Layer 13 of a small transformer language model trained on English Wikipedia (16 layers, counted from 0, width 64).
A neuron's activation on a vector x is SiLU(gate . x) times (in . x), where the dot is the dot product.
The model reads these tokens: "67" "(" "V" ")" "3" " or" " (" "V" ")" "5" " sur" "face" " s" "earch" " r" "ad"

The vector x that enters this layer's MLP at each token. A number n stands for n times 0.021.
0 "67": -44 -2 -17 11 -10 22 -8 4 35 -16 -22 95 -20 -30 -10 7 20 20 23 -37 -8 3 -3 17 15 -20 5 28 -12 14 -13 -15 -7 -2 -3 -28 -11 0 -23 -29 -45 50 2 -21 -7 1 -5 -24 -3 6 -32 19 28 13 -17 30 10 -50 21 1 25 -11 0 -27
1 "(": -8 55 -11 11 43 3 -23 -38 -56 -11 -29 -8 -3 -72 2 -25 38 14 39 0 -29 -7 -14 -44 29 -2 -18 -38 18 -27 -24 -31 -17 75 0 -48 25 71 -28 10 -36 23 -1 -52 -2 -33 6 16 -20 -12 -36 -17 23 30 -39 5 -15 6 -19 7 25 36 -52 -30
2 "V": 4 55 46 -6 7 -15 -5 -49 1 -9 -18 -7 10 -61 45 13 -30 -25 9 -16 -11 15 -12 -79 -5 66 20 -16 7 1 3 25 9 -23 1 -7 -10 12 14 -8 -53 36 54 -11 -15 -31 -16 25 -29 8 -12 41 -5 15 -45 7 56 -40 1 -22 2 -10 -35 -15
3 ")": 20 27 -16 34 -40 -22 14 -6 -15 30 -22 72 39 -71 -11 -24 15 -23 33 6 11 0 49 -28 15 -28 11 -10 -17 8 -2 15 13 32 1 -2 -40 12 34 -3 -26 12 19 -29 -23 18 12 -14 -39 -9 -16 21 -14 -23 -15 -3 47 -18 -7 -43 50 -4 10 -32
4 "3": -36 23 -20 48 -18 -15 -3 -27 29 26 -29 53 -4 -80 7 11 3 11 -14 -18 53 2 -65 -52 45 -7 11 -3 -6 -18 13 6 23 25 -42 12 -23 4 8 -18 -16 -34 -2 -15 -22 10 -1 -15 8 4 -16 55 2 25 -3 -16 40 -1 -10 16 27 38 -16 -14
5 " or": 9 -43 4 9 40 -22 -9 -35 -29 22 10 81 -7 -10 -13 20 -45 12 4 0 -6 19 36 -11 -33 22 -3 3 -39 -21 -24 5 -10 54 20 -15 -13 4 18 35 -14 -34 -5 -34 4 9 -7 33 27 42 36 8 -7 51 -50 -30 8 5 -34 32 -22 -14 -29 -27
6 " (": -24 -23 10 -4 7 -12 -33 -31 -33 -12 -42 67 12 -60 7 12 25 -11 32 6 -34 8 7 -22 -18 -6 -48 -16 19 -15 -13 -66 -5 79 33 -38 -12 47 -10 -27 -19 43 -13 -13 -19 -6 7 -12 -8 -22 -13 3 -48 20 -27 18 11 -17 9 10 20 21 -27 -25
7 "V": 10 23 37 -3 -7 21 6 -1 0 15 -23 23 -2 -81 26 61 23 21 -1 -20 -13 -12 -10 -57 17 60 -39 -35 -31 11 -4 47 38 -15 21 -8 12 4 -20 -34 4 10 60 15 14 -22 28 -44 -1 19 -7 51 39 -19 -45 -7 70 12 -29 1 25 -7 6 -37
8 ")": 21 55 -7 10 -46 0 11 3 22 35 -32 56 52 -72 -2 -22 -8 -25 24 46 -6 21 47 -17 -4 -1 -8 6 -21 6 0 -33 -16 37 27 16 -34 41 27 -54 -23 52 -6 -19 -44 51 6 -21 1 20 -11 -4 -29 -23 -7 -33 33 1 -12 0 38 -2 -20 -44
9 "5": 47 -33 10 25 -38 40 17 14 21 39 -27 73 -27 -48 7 4 36 -7 -19 12 9 2 -57 -20 49 2 21 -2 -47 -3 -1 -17 23 38 15 18 -4 -21 -37 -38 31 -38 -9 -19 -5 -20 15 2 32 -26 -5 25 10 -34 22 0 39 -16 15 -14 13 30 -19 -32
10 " sur": -7 47 -24 13 39 -3 -16 29 -24 -13 -16 23 -29 31 -29 -3 -2 -11 -23 -26 -31 43 -23 -42 2 -18 -1 -34 -51 47 -26 -51 25 35 24 -1 14 57 49 -3 -16 -1 -11 -96 -27 -21 30 48 8 1 22 6 17 7 -59 -53 33 -46 -6 9 11 23 -8 -36
11 "face": -1 2 26 49 -14 -10 -17 38 43 28 10 85 -6 0 -17 -4 15 -52 -9 22 40 -4 -44 0 25 2 -8 13 -16 1 -9 -25 -15 21 -16 30 -20 -11 -3 -49 -12 -46 -9 -31 -5 7 27 33 11 -32 -31 21 41 26 25 -4 25 3 -12 -18 15 14 25 -8
12 " s": -3 -16 -40 -19 -8 13 -17 21 -8 -1 -15 19 -34 20 -32 -15 -31 -6 37 10 10 1 15 -79 -12 37 -14 -62 27 -8 -27 -31 -36 38 27 -21 7 -16 14 41 -27 34 55 -17 10 -31 67 36 4 -10 -51 59 2 3 18 10 26 2 -4 -20 28 29 42 -6
13 "earch": 8 36 30 40 -18 8 31 22 -3 -2 22 62 -24 6 -10 -72 25 -47 -21 14 15 11 -14 -20 28 40 -15 18 -7 7 19 2 27 32 -25 28 -54 11 -16 9 10 -63 -7 -55 9 -7 9 1 -57 -13 9 9 38 55 12 13 35 20 -8 -62 27 25 -2 0
14 " r": -8 6 32 -16 20 -8 -17 3 9 17 -34 51 -16 20 -6 -18 -50 -25 -13 3 6 -81 18 -60 0 34 5 20 -12 -5 6 -33 -30 7 50 15 18 7 -1 5 -18 48 23 -35 -17 17 52 36 61 22 13 22 43 -4 17 -12 27 3 -30 -2 -19 25 39 -44
15 "ad": 7 17 30 11 -6 38 34 -25 16 -9 -13 -3 -22 -22 -16 -43 -34 -29 -52 -8 -77 26 23 -36 17 62 -25 63 -5 22 -3 -39 12 10 12 17 -1 19 10 15 -47 -22 6 -34 88 28 3 29 26 5 5 15 -54 47 -55 -4 -4 21 -51 -47 -24 29 -29 -45

Each question shows the input weights of one neuron of the MLP. A number n stands for n times 0.014.

n280 gate: 12 4 -4 5 -25 -11 4 -17 17 -13 -12 -4 -14 2 15 -4 11 19 28 -3 26 -7 4 -33 -26 -26 7 -4 25 0 31 -5 -41 -23 12 7 4 -25 -15 22 35 13 -30 20 -31 -13 -28 10 -14 11 -9 -13 -17 19 -13 7 -7 -12 -18 26 14 0 -2 -38
n280 in: -5 4 -2 -15 -14 38 4 6 -12 -2 -16 -9 36 -14 30 29 -12 9 3 16 2 -24 1 -18 -5 -18 18 9 10 20 -5 -5 -30 -1 12 11 1 -12 27 9 3 43 -17 -5 -23 10 -16 12 -14 -17 -5 -7 -17 1 -15 -15 24 14 5 42 2 -8 -19 -10
Which token does this neuron like most? 13 "earch"

n0 gate: 11 3 -20 -12 -10 14 -26 24 -12 -17 6 -5 20 -6 8 29 16 5 17 21 23 5 29 0 7 -9 12 1 21 -11 13 -18 -12 16 28 -17 17 -5 -23 9 21 5 -2 10 12 -24 4 18 -13 45 3 15 6 1 -6 21 2 42 -2 20 -3 -28 10 23
n0 in: -30 -2 6 -9 11 12 -8 12 10 -3 -44 15 8 13 -11 -6 17 -11 -28 -5 25 25 25 -1 15 -16 -18 -22 -10 -15 44 4 -24 9 17 -2 -15 -22 21 -4 -12 -5 10 -6 0 3 11 -9 -4 -29 15 4 -25 -6 -5 13 8 -17 -19 -29 19 11 3 14
On which token does it fire most, and how strongly? 12 " s", at about 1.7

n227 gate: -23 13 -45 -25 -13 30 8 7 7 21 -26 -3 -38 -29 -6 27 19 -12 18 -13 6 10 -12 -10 8 -22 24 -17 25 -13 -30 12 -20 1 -18 -39 -18 -5 -4 3 -11 -3 5 24 -8 -1 -11 -53 27 -12 -27 -7 -4 -4 2 9 11 -1 26 -24 19 -6 -9 7
n227 in: -23 -13 -9 -7 3 -11 -1 -32 -40 -9 -25 0 -3 -7 30 16 -1 22 31 3 20 15 -7 -14 12 37 -15 13 -10 -20 16 -2 25 -26 11 16 -20 7 19 -20 19 14 -8 23 2 0 -11 36 -1 29 -9 21 -16 -7 10 1 -8 -6 -7 -3 -13 7 -17 -3
Which token does this neuron like most? 4 "3"

n288 gate: -14 -33 -25 -12 1 21 -5 -24 -3 -17 16 -32 11 21 2 -21 -12 -6 -24 5 13 25 25 7 24 -13 22 18 -1 8 1 -26 4 -39 -22 18 7 19 14 -5 7 2 2 1 19 19 -24 2 11 -21 20 16 -13 -16 5 -4 -18 42 14 6 10 12 -7 -7
n288 in: -1 -20 24 -7 -47 -27 -5 28 -11 14 5 -13 25 -12 -10 -24 5 11 -9 -27 -11 -5 -25 -21 15 19 6 51 -15 -13 -17 6 21 -18 5 -16 13 23 11 -27 -2 -18 -6 37 -24 -18 15 3 10 3 1 -9 3 12 -23 -43 -22 13 -17 4 -6 -7 -27 -6
On which two tokens does it fire most, strongest first? 15 "ad", 12 " s"

n110 gate: -7 -41 26 -6 -29 -15 12 -11 -24 15 5 -28 -9 -2 28 -5 -11 -31 20 1 18 -10 -10 11 -5 0 8 2 -7 3 33 36 16 -13 -1 11 -5 3 38 -1 13 13 -3 3 -17 -3 26 -2 -1 -31 20 -8 -38 7 -1 31 7 16 -39 10 -2 22 23 13
n110 in: -3 -10 39 6 -2 9 9 -8 40 9 10 10 7 8 -15 25 -14 14 32 2 -4 12 -14 5 37 18 20 5 2 -27 -40 21 -8 -43 -19 -3 16 -17 -4 -13 -5 -15 -23 -18 -31 -13 23 -17 4 19 -12 -17 7 1 1 -5 -6 21 25 -21 2 -7 -2 -16
Which token does this neuron like most? 6 " ("

n181 gate: 3 16 17 -30 7 -1 -10 34 31 10 5 -10 10 7 -1 16 6 -31 -4 -11 -6 16 2 -22 19 -29 5 -19 -27 -13 -4 19 -2 1 19 -6 29 8 -9 -35 -1 20 -51 18 1 -7 -3 32 22 -8 -5 -9 -4 -8 1 41 -19 16 -11 32 -8 10 4 2
n181 in: -9 9 -7 -4 18 16 14 -10 -22 2 -14 -15 4 -7 14 -7 13 -7 31 5 -38 -8 26 22 -6 5 12 1 0 33 11 -28 -8 -33 7 21 6 -26 -13 12 -28 6 1 19 4 35 6 10 -2 -1 30 11 16 0 16 -12 -3 -7 3 7 -12 -33 -10 -2
Which token does this neuron like most? 4 "3"

n22 gate: 20 -22 13 6 3 20 -28 -17 10 -17 -1 25 2 -11 5 -11 -12 20 -4 -22 -12 -18 20 -15 33 -3 18 10 -17 9 -26 9 15 -15 25 11 18 -11 -13 -14 34 -4 -3 -11 -7 32 20 -5 -13 -6 2 -11 -12 -15 0 5 -10 4 -3 36 27 18 -14 5
n22 in: -14 -13 -9 -3 -9 14 -6 -9 21 0 25 -7 30 -9 1 -14 7 20 5 5 -13 17 -4 5 -2 -24 -14 2 26 -3 -14 5 2 -14 -1 7 -7 28 25 -5 -17 -10 -35 26 -5 10 29 -5 -4 10 5 8 21 -14 0 5 -11 11 -22 -14 31 15 -31 -16
Which token does this neuron like most? 8 ")"

n184 gate: -2 -9 5 -27 29 27 -7 -1 -11 -4 -10 -6 24 2 5 4 15 -8 32 -12 16 22 -5 21 16 17 1 -3 -2 -15 -19 8 13 2 15 -41 12 -12 40 -26 46 -10 -33 -55 -1 14 -2 -18 -3 3 35 50 -20 -21 10 -1 13 -7 4 -2 -20 5 -2 31
n184 in: 5 6 0 -23 -19 1 13 16 25 29 -26 -21 -1 4 -8 -33 -4 -27 -2 40 -4 -13 -16 -4 1 -2 21 2 -13 -13 2 -8 3 -2 20 -12 6 -5 -2 22 19 -4 -37 -21 30 10 -7 -9 -24 -7 11 24 -13 13 10 17 11 9 -9 16 -36 43 -5 -2
On which three tokens does it fire most, strongest first? 9 "5", 0 "67", 2 "V"

n166 gate: -9 -22 21 -22 -15 -4 1 -16 5 5 8 13 11 9 -16 29 10 -7 -15 -22 15 29 -2 -22 -5 -25 -13 50 2 3 -11 12 -5 13 -19 -23 13 -8 3 -35 13 -2 -18 0 6 17 2 28 -7 5 52 20 -5 17 19 19 -9 42 3 -16 -30 -31 5 6
n166 in: -9 37 -22 2 3 31 8 -18 -5 -2 -14 -6 7 -1 8 21 8 0 -1 -13 7 23 -16 -5 -6 41 3 -9 -9 -3 3 -17 1 -6 0 25 -10 -1 1 25 5 -5 29 -33 21 -13 -41 -11 -24 -23 4 18 6 -3 24 -8 -18 -16 12 -3 14 18 7 15
Which token does this neuron like most? 15 "ad"

n168 gate: -10 14 -38 3 11 -8 -38 -6 -9 43 -21 -12 -19 8 18 26 27 17 33 -16 24 -11 -1 24 -30 -11 -13 16 -5 -4 -17 -5 13 -8 -38 -5 -2 -20 -6 -14 10 -3 -12 -20 1 13 9 -5 32 -26 -31 -23 2 -1 18 23 5 -8 18 -10 -2 11 -12 50
n168 in: -2 -10 -17 -8 -2 18 -26 -4 -19 6 -7 -3 -5 25 3 -25 0 -10 -3 -8 11 27 -4 -4 26 10 -16 -24 6 15 16 10 -10 25 13 12 32 -35 -26 7 -9 -2 25 2 -1 14 5 -17 -6 -11 -1 11 16 -19 9 7 -37 34 -21 -35 -19 -8 -13 -22
On which token does it fire most, and how strongly? 8 ")", at about 0.36

n167 gate: -15 14 39 -6 -18 -4 -8 18 7 11 -31 -7 13 9 -31 -20 3 -20 -26 -15 -20 16 24 3 31 -29 -15 5 -17 -29 -9 -21 8 -3 -1 19 0 20 -18 -28 12 1 20 -12 31 -8 -18 -22 -8 -27 -3 5 7 -33 -33 -4 -9 -7 -8 9 29 6 12 6
n167 in: 39 -1 12 -2 19 -3 -1 22 -25 39 -1 -13 5 -4 8 -32 24 -7 12 -5 -2 30 -9 -19 8 -9 11 15 -20 36 -1 -17 15 4 7 24 5 32 -6 -2 -9 15 7 -5 11 18 26 -14 5 40 4 -2 -12 26 -12 -6 -13 -31 4 24 -10 3 8 -11
On which three tokens does it fire most, strongest first? 10 " sur", 15 "ad", 8 ")"

n237 gate: 30 -14 2 -11 22 25 -32 1 -23 8 37 -37 -37 13 -8 -27 -17 -22 30 -28 -11 2 -18 -5 -15 25 40 19 24 -4 -2 1 6 -14 17 -22 -17 -18 -8 26 40 -8 -7 -36 1 11 6 -29 -27 -5 -4 9 3 -36 8 7 -21 -3 5 11 1 -25 -4 10
n237 in: -7 19 -5 -15 16 32 -2 15 -14 -12 -17 10 -20 24 -5 -14 6 -3 -33 18 14 -11 -40 2 25 -5 0 -26 -14 0 -1 -2 9 -38 14 16 2 9 -16 6 11 -26 6 14 -29 -19 16 -27 -6 -12 21 -4 -9 15 -9 29 -3 -12 0 -15 11 -4 -13 16
On which two tokens does it fire most, strongest first? 5 " or", 3 ")"